Layer 8 of a small transformer language model trained on English Wikipedia (13 layers, counted from 0, width 128).
A neuron's activation on a vector x is SiLU(gate . x) times (in . x), where the dot is the dot product.

Input weights of the MLP neurons that the questions are about. A number n stands for n times 0.01.
n113 gate: 23 16 13 1 -18 -13 38 3 -5 3 5 -86 47 -9 33 14 17 -6 -5 12 -25 41 9 35 -30 25 -30 23 -16 -12 -12 -31 18 11 0 -18 45 -4 20 -22 -5 -12 -3 -27 12 -21 13 17 5 -1 31 18 21 23 25 0 3 11 12 -9 9 1 -26 -22 44 -5 9 28 18 -11 6 -38 -25 16 9 -5 43 22 10 33 18 -2 37 7 22 24 -1 22 -9 -7 10 10 -12 -11 -4 -30 16 28 -13 -11 20 -13 20 -47 10 20 -38 -14 9 -5 -37 17 32 33 3 -3 -8 31 -3 -13 29 27 -6 17 13 -16 27 -14
n133 gate: -5 -17 31 -18 14 -42 -31 -10 -2 -8 30 -27 7 -5 -45 2 36 -12 4 17 -15 -21 -14 -7 -19 -4 -9 8 33 21 -18 15 5 30 20 13 26 -11 8 -21 18 -78 -21 -14 16 60 1 -4 5 -5 18 -16 -4 -12 -44 -20 0 15 30 -63 52 21 -12 6 56 -36 -3 26 -25 -3 -11 0 -37 -10 -20 10 10 18 10 -14 30 -37 19 -67 -6 -14 5 9 11 8 11 -4 -14 8 1 19 7 9 6 -11 1 3 -34 38 -20 23 -14 -30 9 0 -10 -14 -14 26 30 19 -12 -8 17 2 -15 -25 -15 -9 -12 7 15 -17
n141 gate: -22 20 -52 -1 6 -28 51 -6 14 -32 51 -37 13 -13 64 -21 22 -16 -33 -7 -4 -27 -23 21 19 -3 -15 -18 -9 8 -26 8 -31 3 -25 -20 6 -25 -5 6 -19 27 -35 -12 -9 -14 -12 -21 -8 38 8 17 -38 -17 3 50 -13 -15 17 8 12 23 -11 0 -30 22 24 21 29 -4 -12 -44 5 -22 -9 18 -9 6 -19 36 -15 -20 -27 -7 3 -29 8 0 4 -17 9 -6 -45 27 -20 -28 19 -2 -22 14 8 19 30 -20 9 1 12 25 28 16 -27 1 -20 2 -59 -28 -25 -24 -28 -18 -42 -71 14 19 33 -16 23 4
n156 gate: 8 30 -8 8 8 17 19 1 -18 19 25 -3 32 -1 19 -17 -10 -17 7 14 -17 15 9 17 24 -69 -18 -3 -25 -14 30 9 -18 9 -42 -20 -3 15 44 -6 -14 -6 3 13 3 1 -3 -16 -10 30 31 -33 19 28 11 -24 26 -38 4 21 -1 6 -5 39 -56 -26 4 -30 -34 -1 19 -45 -42 -10 -1 -39 -42 10 -15 22 11 16 18 26 -20 -24 -3 4 5 26 23 -5 -43 -35 20 -6 -18 0 -10 -3 6 -15 -7 14 -46 -19 -16 9 -4 -6 23 -1 -28 -5 8 5 2 -37 5 -14 -31 7 24 -75 1 -53 -6 9
n210 gate: -19 1 45 20 14 -5 1 -6 15 -14 1 -20 21 -3 16 -21 -1 5 -28 12 -1 -5 -29 -18 -4 -5 -12 17 6 -23 -2 -23 13 -23 19 -27 -11 -15 5 11 36 -22 -28 -15 40 1 22 33 -17 -5 2 -12 -12 15 -23 23 17 -3 4 3 9 -2 5 38 -17 15 -26 3 53 -27 -31 -16 -30 5 27 4 -31 12 5 7 4 13 45 23 -14 -26 -18 2 -5 -12 -65 38 5 23 27 -12 -19 -35 -56 50 -20 -1 40 14 -29 7 -29 -9 42 3 -9 6 7 -7 1 31 17 19 -33 -29 -7 -15 26 30 31 14 10 18
n227 gate: 7 -3 25 -75 -5 -3 14 -17 -36 18 4 -29 -1 -20 44 -22 -22 -21 2 14 23 8 7 -15 -13 39 -22 7 21 -16 -25 -23 -1 -15 26 16 4 -12 -52 60 1 14 -6 -21 3 -44 40 -4 -71 -21 -57 -10 -14 12 4 16 3 -5 18 12 -20 28 -22 -7 -26 -53 51 8 9 -6 -12 15 -14 1 30 18 56 -39 -26 -15 -16 -12 -1 19 24 38 16 53 -3 -18 -23 20 38 21 1 -14 -1 -22 -1 4 29 -11 42 6 15 48 -6 -12 0 9 20 18 8 13 0 4 -13 -11 -37 -5 -35 -5 -11 -1 16 15 24 -17
n253 gate: -11 -11 -17 -4 0 -10 -21 4 36 54 -17 -57 -10 -11 -8 61 -30 21 40 -1 -19 4 -6 -2 -35 9 -39 -11 14 -31 0 38 22 9 3 30 21 -11 15 4 8 -40 -20 -35 18 1 -33 -22 -3 24 34 0 5 -21 -28 -30 -35 -29 -8 -1 -10 -30 -8 -16 12 -1 -7 22 8 40 42 13 -8 -27 8 -5 20 -8 -40 -29 51 -10 50 -9 26 -14 -46 24 -41 14 4 -6 18 -11 30 2 12 -1 -2 17 27 23 -17 24 -21 41 -21 6 10 26 -15 8 19 -8 -1 -10 -70 -19 1 3 -3 4 3 -9 -15 9 -38 11
n258 gate: 0 6 -25 -9 7 -24 -20 14 -24 -4 4 -25 -23 0 3 -6 1 -17 7 -12 4 -9 30 -47 3 18 7 -24 35 6 -41 -31 25 47 -22 20 -16 -9 -11 6 -17 -16 -13 41 -13 21 8 -22 -18 6 2 16 -14 -18 -10 -10 -15 2 28 -1 19 -3 11 -23 9 20 6 -32 -17 -54 -9 10 8 9 28 28 -4 -11 19 -21 15 -35 7 -15 -3 -15 -29 6 36 -25 13 17 22 -29 -23 -7 4 5 -4 19 26 2 15 18 -15 -57 1 13 -12 -2 -15 -16 -25 -6 -61 21 24 9 -9 32 -15 -21 10 21 17 26 -44 9
n305 gate: -13 21 -9 2 -15 20 -1 -8 -23 12 39 -6 -30 9 -4 -13 -10 -30 7 -9 20 -8 29 25 15 13 6 21 -12 11 -9 -25 34 -18 3 -10 31 -8 20 2 -10 20 17 15 25 9 -14 -25 -5 -24 -17 6 13 -14 1 -10 -44 -3 17 3 4 -11 -44 -42 53 -35 -46 -10 17 0 -15 3 12 22 22 -3 13 -27 63 1 -11 15 22 -10 6 16 20 23 -2 27 -4 -12 -36 -7 -3 28 -9 16 13 6 3 8 13 8 -20 6 -22 18 -35 -35 11 21 -28 33 9 -17 -26 6 29 -17 -14 -5 50 -35 26 -11 49 -48
n113 in: -43 -39 -25 -49 -38 -10 -9 31 -14 2 -22 -41 -6 -7 34 0 1 -26 13 7 -34 -13 12 -16 -9 6 -41 18 -13 19 0 24 -1 -7 -2 -19 -38 54 -5 -25 81 -25 -32 -16 9 34 19 -7 17 13 -44 16 -11 -18 9 -2 31 -5 49 9 12 -7 9 -25 -12 9 19 7 -25 18 28 27 -17 -25 14 15 -8 -9 -41 8 -39 4 -1 5 2 26 7 41 -9 -12 -8 63 -62 16 0 10 -16 -23 -36 15 -26 3 4 -38 10 -19 31 -9 28 3 -15 27 12 -4 14 -13 -59 -7 -7 -18 35 -20 -6 -34 8 -23 22 30
n133 in: -60 53 23 23 -10 1 -45 1 -3 -8 3 -12 -35 -10 23 0 -29 24 8 -32 12 6 1 3 -15 71 -9 -18 17 -24 16 8 -9 -45 -6 -1 -26 -2 -13 -36 -9 9 -34 -25 7 8 11 -8 -7 1 -25 -4 -11 -21 19 -1 -14 -12 -2 -8 -64 13 9 -42 -6 20 22 -6 25 -1 -19 15 28 -38 -19 11 9 31 7 -15 24 1 12 -22 -17 15 -25 15 7 16 40 13 29 34 22 -26 4 -41 15 23 35 -14 -94 -12 9 14 -19 50 26 -3 11 -39 -33 -30 -3 34 19 -25 -41 27 -19 -20 14 -6 6 12 13 -18
n141 in: 4 40 53 11 -13 19 -8 1 -8 4 -19 7 13 -3 16 33 -3 0 -11 3 -37 3 41 20 -23 66 -9 6 -12 -32 -12 6 39 8 -14 26 -16 -17 6 4 -39 -8 25 23 2 -2 17 -32 8 -19 -3 20 11 -44 -37 0 -8 24 -16 -29 13 -6 22 -33 32 6 -38 8 7 -42 -7 6 -8 9 -22 -18 43 20 2 22 -13 12 23 -19 -45 -8 -21 38 26 57 2 10 -3 15 -30 8 -5 -9 -18 23 26 16 -1 0 3 -26 -34 -1 -50 -37 -36 -13 30 -19 13 -20 1 -26 22 7 -33 47 12 9 19 14 9 -54
n156 in: 77 -4 21 -2 16 -25 3 -51 10 -12 -9 -11 28 -17 -13 8 -19 10 41 -24 -12 22 -2 6 -13 -17 -3 -40 -28 10 12 -15 -9 -4 -15 -23 4 2 11 3 25 3 -21 -14 -48 42 4 -11 25 -15 15 51 -6 -14 -42 -14 41 -19 -8 -28 15 11 -47 -6 19 -35 23 58 -13 12 -25 19 -6 29 15 -6 -2 13 34 11 29 -14 -40 -33 21 -43 6 6 -19 -10 4 29 -34 -24 24 -11 -4 -1 47 -11 29 -1 -48 -1 26 -14 11 -25 47 40 -53 15 0 -10 26 27 -11 -18 -5 20 63 -19 14 15 48 -5 4 -1
n210 in: 2 28 39 2 -21 40 1 1 -25 8 -14 -22 9 4 1 16 34 1 -15 -7 39 10 17 -13 -6 -5 -7 8 -22 5 21 -22 -11 37 22 -4 11 -3 -6 -3 23 41 4 0 33 4 -24 -12 33 20 -8 7 17 -1 -29 21 13 10 -21 -9 13 22 -11 -1 17 -2 29 32 38 -30 -12 5 9 -25 -11 -34 59 21 21 -11 -12 14 21 12 -8 -18 -26 -4 -4 10 -1 -19 -15 12 -7 27 -21 -3 29 1 2 27 1 -13 15 7 -17 2 29 -1 -48 -12 39 32 66 -39 2 36 -19 39 -28 -18 -19 -5 20 12 2 -9
n227 in: 54 30 35 -29 -15 -29 -4 -6 26 -33 -12 14 -9 -14 32 -23 5 -30 6 38 -46 -4 -29 8 -9 28 37 -10 47 -13 -9 35 -25 -11 34 16 -39 -33 -44 -53 -17 20 1 -8 29 -30 12 -35 8 -9 28 -39 -11 45 10 21 61 1 -29 22 -11 -16 16 10 -8 -14 32 -3 28 -19 25 41 -32 -12 -9 -11 22 -9 -11 21 -27 -13 -13 1 -22 28 1 11 -2 -13 -19 16 10 -18 31 -4 55 -12 -14 -40 1 27 11 -1 -12 45 -41 -13 10 7 -27 38 5 11 24 -12 -4 -7 -30 -28 19 -27 -34 -1 13 -14 -12 8
n253 in: 0 31 36 -64 32 -21 15 3 10 -16 -2 -21 25 -19 -26 23 -30 18 -28 -24 -13 -34 -51 33 -45 36 3 16 -4 -19 4 -21 -1 4 9 -40 9 -1 -22 14 -4 -27 -8 -39 16 13 -10 42 23 -4 -9 -30 -33 22 -22 -25 38 10 -10 34 20 38 -1 12 44 34 -25 -41 19 31 24 -17 25 -2 -14 27 37 2 9 6 22 12 7 -40 40 39 -8 40 -22 -4 21 32 -20 -18 -7 38 -7 6 -16 0 25 -28 -7 -1 -8 0 19 -11 7 26 -16 1 -26 -6 10 10 8 -49 15 4 -5 -5 18 -18 -15 -2 -20 22
n258 in: 6 -1 -6 -14 -46 3 -40 1 22 6 5 -60 -39 0 26 -29 -14 17 48 4 6 11 74 -6 -37 -3 -40 0 -14 22 -9 -6 24 19 -15 -17 -11 -5 6 14 -17 -16 -21 -9 5 2 34 -20 -63 -16 28 5 -6 -6 -15 -19 24 -11 -13 -10 -2 -17 5 6 7 -5 18 -5 5 -40 18 19 -13 28 -38 32 1 -1 -15 9 2 17 14 12 -32 -14 -62 5 35 -17 -7 -48 9 -56 33 -26 42 -31 9 6 -6 -18 -8 -12 -26 29 -18 6 29 -9 24 2 24 -6 15 19 -2 -14 8 20 -7 1 -18 -13 -19 -14 -33 13
n305 in: 13 -6 -12 -14 19 -18 -44 10 -3 -11 35 -5 -39 -26 -8 12 2 1 -8 -26 13 26 30 -12 18 11 27 -6 5 7 -38 -33 -8 -17 -23 16 -8 30 -51 -5 -19 15 29 28 39 -25 -41 19 -33 -44 -42 -28 28 -22 -1 -1 -28 -42 33 22 26 23 -19 -10 -22 -12 -40 -32 -1 -32 10 -13 3 23 35 -18 36 -6 11 -7 -25 22 -46 -5 12 -13 2 12 20 1 -4 -52 58 19 15 7 -3 -7 23 26 -28 7 17 -27 5 16 -23 19 -39 -21 -9 -14 6 -25 42 37 28 -13 21 -8 -28 0 16 8 19 -9 -1 -10

Each question shows a token from some text and the vector x that enters the MLP there. A number n stands for n times 0.04.

"–": -11 6 -44 3 21 -12 -26 9 12 -18 -6 43 21 0 -23 18 1 3 12 -2 18 -12 -22 -5 26 23 -14 3 -18 18 14 -40 41 2 -20 -4 9 3 6 7 23 -7 -27 23 27 -1 11 -7 8 16 -12 -17 2 11 -28 -20 -20 12 2 15 -18 4 -14 -22 16 13 18 -28 -3 9 30 28 -24 -15 40 -9 36 14 4 -2 2 6 -1 33 -17 23 18 1 25 4 3 -19 -17 15 -11 28 -41 8 -1 -40 -23 39 22 8 23 7 27 5 -8 -7 -6 18 16 -39 13 -7 -52 -6 11 13 21 -2 -17 11 -37 3 3 2
The neuron with the highest activation: n305

" ": -25 17 -39 13 -7 -6 -11 -2 20 -41 -25 26 16 12 -15 7 1 -9 28 11 10 -2 15 3 6 4 -1 22 9 -2 7 -79 13 13 -20 -19 2 21 -5 -16 32 17 -39 -6 27 -27 21 13 1 4 -19 -12 -9 2 -29 -19 -21 25 -5 20 -16 25 -13 -33 11 -5 -2 -31 7 -9 -6 6 -28 -13 2 -18 16 -23 2 -3 -4 2 -18 16 0 23 -18 -8 25 -1 -10 0 -11 12 -7 -9 -40 -19 18 -24 -3 33 66 -2 15 -5 5 -32 19 -38 19 19 23 -19 -15 16 -19 6 -8 -3 19 -10 -15 10 0 14 17 10
The three highest activations, in order: n210, n305, n113

"lin": -24 -1 -35 18 3 44 16 -15 29 17 -12 25 -10 -9 -8 -2 -7 11 33 -14 3 1 6 12 12 -8 21 -10 -3 -6 6 -22 -15 12 -1 -13 6 -3 9 44 9 14 8 26 -1 -40 26 14 1 -13 17 18 -5 -3 0 -13 9 -27 -28 -13 -36 7 64 -5 40 31 15 -5 -3 7 -7 4 11 -35 -14 -6 -13 34 -21 -20 18 18 -4 39 -21 3 -19 -1 -18 -1 27 11 -17 -22 -1 -10 -4 -10 5 -15 -7 -23 24 -16 8 -21 -3 -19 -13 24 9 -32 33 -28 -4 15 -28 -9 -19 -10 16 31 -18 17 8 2 26 14
The neuron with the highest activation: n227

" School": 5 -1 -12 -3 -2 9 1 -34 12 -13 25 -8 11 -7 -14 20 -35 48 23 -26 20 -1 27 22 19 2 27 8 -12 -7 -43 -19 5 28 20 19 3 -4 12 13 22 18 -34 16 25 -39 14 5 9 10 6 2 -22 -4 11 14 -6 -24 -19 -19 -34 9 -7 -18 51 -31 17 -20 17 12 35 -1 9 20 -14 19 4 26 -13 -14 -9 -12 10 18 -28 22 16 13 -27 10 2 26 -13 26 6 -8 -23 -17 22 -12 -1 -10 18 29 12 -3 -26 0 -23 10 8 -13 25 -21 -24 -4 -1 -15 13 12 28 27 -16 17 -33 8 27 -10
The neuron with the highest activation: n253

".": -42 -4 -28 -12 -2 -5 0 -15 29 3 -8 16 12 -19 -14 -11 5 -2 9 10 6 3 10 -2 32 -5 -13 26 -15 3 -1 -21 0 31 -13 -19 -11 24 14 17 10 9 -29 24 4 -31 -29 -20 27 14 9 16 6 2 -23 -26 -10 -29 12 20 -1 14 3 -11 11 18 -17 -30 -3 47 12 7 -7 19 10 -5 21 -7 8 -9 19 -2 2 -2 -44 11 -2 15 10 14 -15 -4 -25 18 3 -1 -46 -21 -11 -24 41 -7 13 -12 12 8 -18 -30 -15 29 -45 24 19 -11 2 10 -6 -29 11 -11 -1 -11 0 45 4 20 -25 -4
The most active neuron and its activation: n253, at about 5.5

" to": -34 -21 -17 28 2 -15 -17 1 32 -16 -19 48 15 -25 -4 -16 -47 35 13 -11 17 -31 26 -14 5 -9 0 -31 -32 3 -15 -23 14 20 -12 -3 1 25 -11 -6 -11 28 -15 29 8 -46 21 6 -8 -18 -13 39 -18 23 -14 -20 -31 2 -18 -25 17 8 -6 -5 -7 -23 -19 -20 -7 -2 36 -8 6 -9 30 -3 -12 -6 2 3 -3 2 -6 16 -30 -3 -3 0 10 -18 -29 -7 -13 18 13 -19 -10 -6 3 -5 10 23 22 27 28 -31 17 4 24 5 -20 10 -17 -10 24 -17 -21 0 -29 -22 -11 17 -14 10 -2 7 -2 -31
The most active neuron and its activation: n253, at about 1

"k": -26 -17 -45 6 -11 43 0 -29 14 -6 -9 11 2 -14 -1 1 -26 14 12 13 8 -4 -3 -37 5 -11 -13 7 -8 -16 -9 -9 6 -3 38 5 24 9 5 15 7 27 -19 21 7 12 13 -10 20 -14 -4 -26 -48 -11 13 2 4 4 -33 -6 -18 25 14 8 31 40 32 -8 -23 5 16 19 16 -26 -21 -13 -26 -18 -14 -24 8 8 -22 7 -19 36 5 1 8 23 23 -10 -17 4 27 -4 -26 -14 23 -29 -23 -35 22 -26 16 -2 5 -24 13 24 21 -11 -3 -27 13 -9 -1 -32 -13 0 23 4 -29 8 10 18 19 -6
The three highest activations, in order: n141, n305, n156

"ell": -50 21 -22 -23 27 7 4 3 1 -22 16 14 30 -7 7 3 5 -27 -2 -8 -3 -2 -14 -2 5 3 -10 -7 -27 -6 -3 -9 -2 16 -27 -40 18 1 -7 -13 -12 14 -6 36 -7 -8 18 -5 -3 -28 14 18 -21 -6 -23 20 9 -38 -12 20 -10 21 29 -56 10 -8 26 -18 -3 -6 -12 13 -33 18 -20 -11 -9 -16 -19 -50 10 29 -9 8 -22 11 -1 -8 -4 11 0 -4 -36 21 1 7 -10 -21 20 11 -2 14 23 -21 5 -2 -1 -26 5 -13 16 -16 40 10 -10 7 -15 -28 -17 -7 -23 -4 -13 17 -41 9 43 -33
The neuron with the highest activation: n141

"ly": -35 -4 -30 12 26 19 27 -16 25 6 -2 19 15 10 5 29 -12 7 29 -10 -16 9 -14 -17 27 0 -14 13 -7 -43 -12 8 10 2 21 3 -6 14 3 24 21 17 25 42 18 -19 39 11 5 -7 19 -1 -11 -46 -28 -21 -29 -19 -3 -1 8 27 -21 -21 -4 15 10 6 7 3 31 -15 1 -7 -46 -8 -32 23 -19 6 0 -16 7 32 -49 15 21 24 26 -31 11 -9 -14 -14 -4 -18 -13 15 17 -27 14 -4 22 -27 10 7 -14 -10 3 4 -29 -8 8 -26 14 12 -11 7 -14 -4 -1 27 16 -6 22 9 4 -6
The neuron with the highest activation: n141

" Ch": -9 -30 -4 15 -18 4 -3 -23 8 11 6 15 5 7 24 -4 -46 21 13 3 8 -23 -8 6 -22 -1 4 9 3 -19 -8 -29 22 12 -17 3 33 -6 -17 -20 -2 19 -23 15 40 8 18 22 7 -8 29 -33 -46 -9 -20 15 5 -16 10 -19 4 -28 -3 -28 -8 -3 13 -56 0 -25 12 37 -19 29 -33 38 6 -14 -8 -17 -9 -20 10 24 -6 12 -10 -19 -12 35 26 -2 -26 12 24 -12 -5 -2 15 -10 14 1 -1 22 39 -40 7 -13 -7 -26 -11 3 32 2 -7 -15 -22 3 -9 -18 24 8 -6 14 -8 4 18 9
The most active neuron and its activation: n258, at about 1.8

" H": 17 -20 -10 12 8 -29 -9 -9 -1 -22 -6 -22 -6 -10 3 26 -11 4 19 -3 15 -20 12 -10 -15 -3 2 13 -1 2 -28 11 3 24 -5 -13 -10 -3 11 -13 -23 13 -12 16 53 -17 11 6 -10 -17 19 -13 -9 5 -11 6 -16 -13 -3 19 -11 -14 -10 -24 -12 -8 13 -77 -2 -7 -12 21 -3 13 -13 2 3 -27 -30 -12 -10 23 -10 23 -7 25 13 10 0 26 26 41 -30 -3 -10 11 -4 8 7 -11 5 -11 31 -1 13 -19 8 -18 20 -28 18 -6 11 -48 12 -14 -36 -37 -22 11 -12 27 9 32 4 25 41 6
The most active neuron and its activation: n227, at about 2.6

"y": -1 0 -10 19 24 26 -20 -12 8 -21 0 -2 14 13 -2 8 -29 12 3 -16 27 -8 -18 6 14 -16 11 21 5 -6 -31 -10 -4 -6 3 -13 -2 2 25 4 -48 7 -1 21 -6 -33 -3 -10 -4 -35 24 -22 -22 -8 -7 7 -26 -25 -34 -40 -4 9 59 -18 3 -8 39 -19 -3 3 29 35 -14 9 -24 -7 -19 28 5 -11 -40 -24 24 21 6 -9 -9 -40 48 30 -9 -14 -13 8 -17 14 -8 -23 19 -7 5 16 39 -3 18 0 5 27 0 7 6 -9 23 -17 31 -18 -19 13 0 19 -33 4 17 3 -4 9 14 20
The most active neuron and its activation: n253, at about 1

"29": -39 -7 -19 1 -44 -3 6 -10 24 -11 2 -7 10 2 5 -13 -23 20 5 11 7 32 -4 0 27 25 17 5 -8 -27 -15 -7 -14 28 -22 0 -26 12 -1 16 13 5 -4 12 3 -10 24 12 16 27 11 14 -19 3 -37 -1 -11 -8 -9 -1 6 2 13 -41 13 25 -1 -42 10 -3 25 1 -13 -27 -17 12 3 26 -25 -1 8 4 -14 49 -48 14 22 3 9 -5 -16 9 -28 26 -27 -14 -48 -12 34 -16 6 6 11 8 -1 -7 -8 -5 -39 26 5 -4 9 -10 17 -2 0 -20 -18 0 43 5 -27 8 -3 22 11 11
Which two neurons fire most, strongest first? n141, n156

",": -26 8 -32 -7 11 -7 4 -13 18 -15 -2 40 3 -4 -31 -11 -13 9 19 8 16 -10 12 12 6 39 6 10 -17 -15 -6 -4 23 10 4 -2 -28 27 6 3 11 -9 -35 27 4 -18 0 26 3 7 3 -27 19 -22 -30 -20 3 -28 -2 -5 -19 15 -8 -6 8 -8 18 -28 13 9 41 22 -14 2 -24 10 12 17 25 -27 -5 -1 2 18 -64 1 7 -17 0 -2 -18 17 -11 -5 6 17 -20 -9 -1 -5 -1 9 7 25 36 11 4 -14 -21 21 -4 15 5 -26 55 -9 -22 -37 -1 7 25 9 -4 26 -8 -8 9 0
The neuron with the highest activation: n253

" from": -45 8 -3 26 -2 -9 -12 -4 3 -11 -6 6 35 -7 -13 -3 -26 18 23 17 17 -8 6 -19 23 17 16 34 2 -8 -1 -23 0 14 -11 14 25 1 -5 -6 -8 18 -15 35 28 -6 -1 1 1 -21 -8 1 -18 20 -16 -16 -19 -19 -10 -23 -21 0 7 -1 -16 7 2 -31 22 26 8 1 -8 -20 -10 20 -10 -12 -13 -14 14 -26 7 15 -69 -1 2 -4 9 -32 -44 -2 -19 19 3 15 -22 -17 18 -6 5 14 24 1 10 -16 -2 -18 15 9 -36 -17 15 6 20 5 7 -43 -5 -20 11 5 -25 20 4 0 -5 -28
The neuron with the highest activation: n210

"in": -22 -5 -7 -9 18 11 20 19 -20 15 -25 8 2 3 -16 -10 18 -30 14 -7 3 -6 -39 -6 38 3 24 -10 -18 1 5 -38 -2 -20 12 25 21 5 4 37 4 -3 22 36 16 4 25 3 27 -7 8 12 -47 1 8 -28 31 -31 -23 -18 -34 33 40 -5 3 9 25 -17 7 -10 0 -8 -14 -20 -14 6 3 20 -5 -41 -14 9 -23 34 -13 -2 -1 13 -13 47 -1 12 -3 -17 2 3 -41 -8 -7 -13 -6 -7 40 -13 23 -14 -8 -24 -8 44 -2 -34 9 -12 11 1 -13 -39 -25 -8 1 18 -5 -14 -2 7 24 6
The neuron with the highest activation: n258

" Frank": 5 0 -34 -1 14 22 -3 -20 45 1 -19 0 -12 -32 -4 -14 -69 24 26 -3 -7 18 -15 -4 13 1 19 10 -31 -16 -17 -41 20 5 3 -16 28 19 -9 6 29 18 -2 22 30 2 6 3 -3 -9 7 9 -7 -17 29 7 30 12 15 -11 -28 39 21 -11 -1 28 1 -30 -13 -4 0 1 28 -33 -5 12 -31 7 -1 -9 12 19 -14 12 -30 -10 3 -22 13 19 12 0 -14 6 1 19 -11 -2 17 -26 -10 -29 45 -7 -5 12 1 -37 -7 34 26 1 22 -1 5 15 -21 -19 -15 -6 32 13 -2 13 -9 6 30 16
The neuron with the highest activation: n141

"ed": -18 8 -21 0 -21 36 -6 -9 14 -8 -17 30 -1 1 2 26 -22 23 28 12 -23 -21 -17 -27 -13 -12 -4 24 -16 -16 -11 -33 0 29 29 -8 11 12 3 -6 -8 19 3 45 3 -1 10 0 34 -13 17 21 -7 6 -40 10 15 -43 -8 -26 -8 -7 23 -6 -1 8 20 0 -9 -5 3 -6 -6 12 16 29 -7 23 -3 -6 20 -2 -20 45 -51 3 -10 29 8 21 -2 21 -31 -5 -23 10 -23 -40 15 -10 -2 11 -1 -25 27 0 19 -12 11 17 -30 -14 -6 -15 4 7 -19 -5 -6 -27 24 32 -7 -14 16 -4 -4 -7
The neuron with the highest activation: n156

"F": 5 5 -47 -9 28 5 -39 11 20 2 -3 17 -8 20 7 -3 -10 22 30 -9 -2 -38 -6 -28 -18 31 1 -2 -5 -9 -1 -26 26 18 -10 2 -2 -9 -9 -6 11 -31 7 5 68 -16 0 44 16 7 19 -29 -13 29 14 -2 13 -13 16 25 -25 -4 -5 21 20 10 2 -39 -20 -24 12 37 5 9 -3 -14 0 -9 0 -6 6 3 -8 29 -20 8 20 2 17 27 -14 -5 -17 38 -13 3 -9 -7 14 -37 -2 -10 -1 34 6 -28 -8 -11 -14 4 3 -20 26 -22 28 9 -23 -11 -15 3 16 5 24 21 -16 -14 -1 7
The neuron with the highest activation: n253

"ost": -13 11 4 -16 -7 -10 12 11 24 8 -30 -9 34 -17 -7 13 -5 6 37 12 -28 11 -39 -24 25 -10 17 -3 -4 -18 -12 -15 -16 20 -3 -7 21 -14 -8 6 0 21 -4 26 19 8 2 4 18 8 17 11 -43 -23 -3 -5 10 -8 29 30 -13 5 3 -29 44 -14 31 -23 12 -3 2 16 -5 39 28 -1 -22 29 -17 -8 -13 10 25 30 -33 -5 5 -20 10 -5 -20 21 6 11 8 7 -22 -31 -9 -13 -24 31 50 3 -7 -13 -1 -22 8 -27 -13 -8 -1 11 12 1 -28 17 18 -31 9 23 -10 5 -32 -16 24 -46
Which two neurons fire most, strongest first? n113, n210

"-": -29 -5 -19 -9 -1 13 1 4 3 -26 5 20 0 -2 -37 28 -3 30 15 5 16 -10 -19 6 -8 21 1 16 35 10 22 -15 53 -2 11 16 21 -7 -31 -9 11 9 -18 11 0 -32 -4 -2 -2 -23 7 -30 -14 -26 -40 -18 14 27 -23 9 -37 -2 -5 25 38 13 22 -33 -5 -6 47 -1 -12 2 0 -18 36 13 -7 -9 -30 -1 3 47 -16 22 -6 11 22 29 -14 6 -17 -17 -14 -10 -18 6 6 -48 -5 18 13 0 22 -4 15 5 -2 9 22 -8 5 -42 -8 -9 -14 7 1 27 18 10 21 22 -18 6 9 45
The neuron with the highest activation: n253

"er": -16 -11 -32 -7 0 48 8 5 -2 6 1 28 -18 -1 37 2 -4 9 22 -8 -18 34 -42 -9 18 1 3 25 -7 -10 -26 -23 13 5 18 -14 49 17 7 0 -5 5 -7 37 26 -5 37 3 20 21 18 4 -1 -46 -12 -21 21 -42 -8 -10 -17 2 14 -5 14 -4 16 -3 -5 -9 -9 -3 -13 -16 10 6 -3 13 8 -21 -13 -33 -7 37 -32 4 -3 -13 -11 28 3 7 -17 3 -7 22 -31 -30 25 -40 1 -10 2 -1 5 -9 -2 -23 -19 25 -31 -45 4 -16 10 8 -31 -19 -23 2 31 18 18 -10 4 1 7 7
The neuron with the highest activation: n156

".\n\n": -29 -19 -49 3 3 5 -22 -16 4 10 -16 -13 6 -5 -47 -8 -16 17 6 20 16 -16 6 18 -2 1 -3 13 -18 1 10 -20 -4 27 13 -6 32 0 3 11 3 6 -35 22 -4 -28 -15 -16 13 10 9 18 7 -10 -10 -21 9 -12 22 35 -36 28 -1 -21 3 9 -27 -14 -1 40 -3 -5 -11 12 -12 12 -1 -15 -5 2 4 4 8 9 -19 12 11 -10 18 22 9 -4 -13 13 16 1 -70 -14 -1 -7 26 19 14 -3 -13 -8 2 -37 -11 30 -24 30 7 -2 5 12 -18 -18 5 -42 17 -3 -20 49 26 32 -12 13
The neuron with the highest activation: n253

"unn": -7 17 -34 5 -13 -8 17 -9 8 -17 -41 24 10 -34 -50 6 -28 37 18 4 -25 7 -22 -23 20 -15 9 -10 -2 -2 27 10 4 -3 23 20 -2 -7 22 -7 24 -7 2 2 -15 3 9 7 -10 -36 29 -3 -10 -10 -13 27 1 19 -20 -24 2 19 -12 -17 64 1 22 -22 -26 9 23 9 -12 24 24 -9 -1 -4 -17 5 -2 21 -14 0 1 4 -23 -13 -1 14 7 -7 -37 5 31 20 -26 3 2 -11 3 13 -12 8 10 13 13 -16 -26 -20 2 -33 -9 -20 4 26 -50 -25 11 11 24 35 -22 32 10 13 3 13
The neuron with the highest activation: n253

" well": -33 1 -32 31 6 -5 52 -36 45 -26 -25 33 -8 -18 -11 11 -36 5 39 -4 -10 8 19 -8 25 -8 26 -12 -9 -37 -15 -11 14 0 -38 -11 -19 34 17 1 20 6 -3 12 13 -5 3 19 8 7 39 19 -16 0 9 18 4 12 -17 -19 -39 10 -20 -21 5 -10 18 10 0 10 13 -3 -25 16 16 -25 -33 -27 -26 20 14 35 -23 15 0 16 31 6 38 -22 -16 19 6 6 -12 4 -14 -12 0 -13 7 -10 27 6 11 6 10 -1 -17 -2 -13 13 -15 -14 11 -5 -42 0 5 9 13 15 -10 19 17 8 13 16
The neuron with the highest activation: n156

"ale": -12 -29 3 12 -2 25 12 -16 9 -18 43 39 -15 -10 -23 -13 -32 20 14 -23 -15 25 -20 -7 11 7 8 -8 2 -44 -29 -25 -7 17 19 6 15 -18 13 -11 13 -3 -27 46 -6 -23 15 9 12 -2 5 11 -31 1 -8 14 7 -13 10 23 -26 16 0 -2 -2 -18 29 -4 -32 4 -4 9 3 8 4 6 8 -11 -14 -10 -4 -14 -12 8 -60 43 1 -17 4 -3 -12 12 -21 13 -37 28 -24 -13 -18 2 -2 16 32 3 22 -14 2 -39 -4 6 11 -27 -2 -7 13 -17 -19 -24 -2 -11 5 30 -2 -11 -11 11 -8 -24
The neuron with the highest activation: n133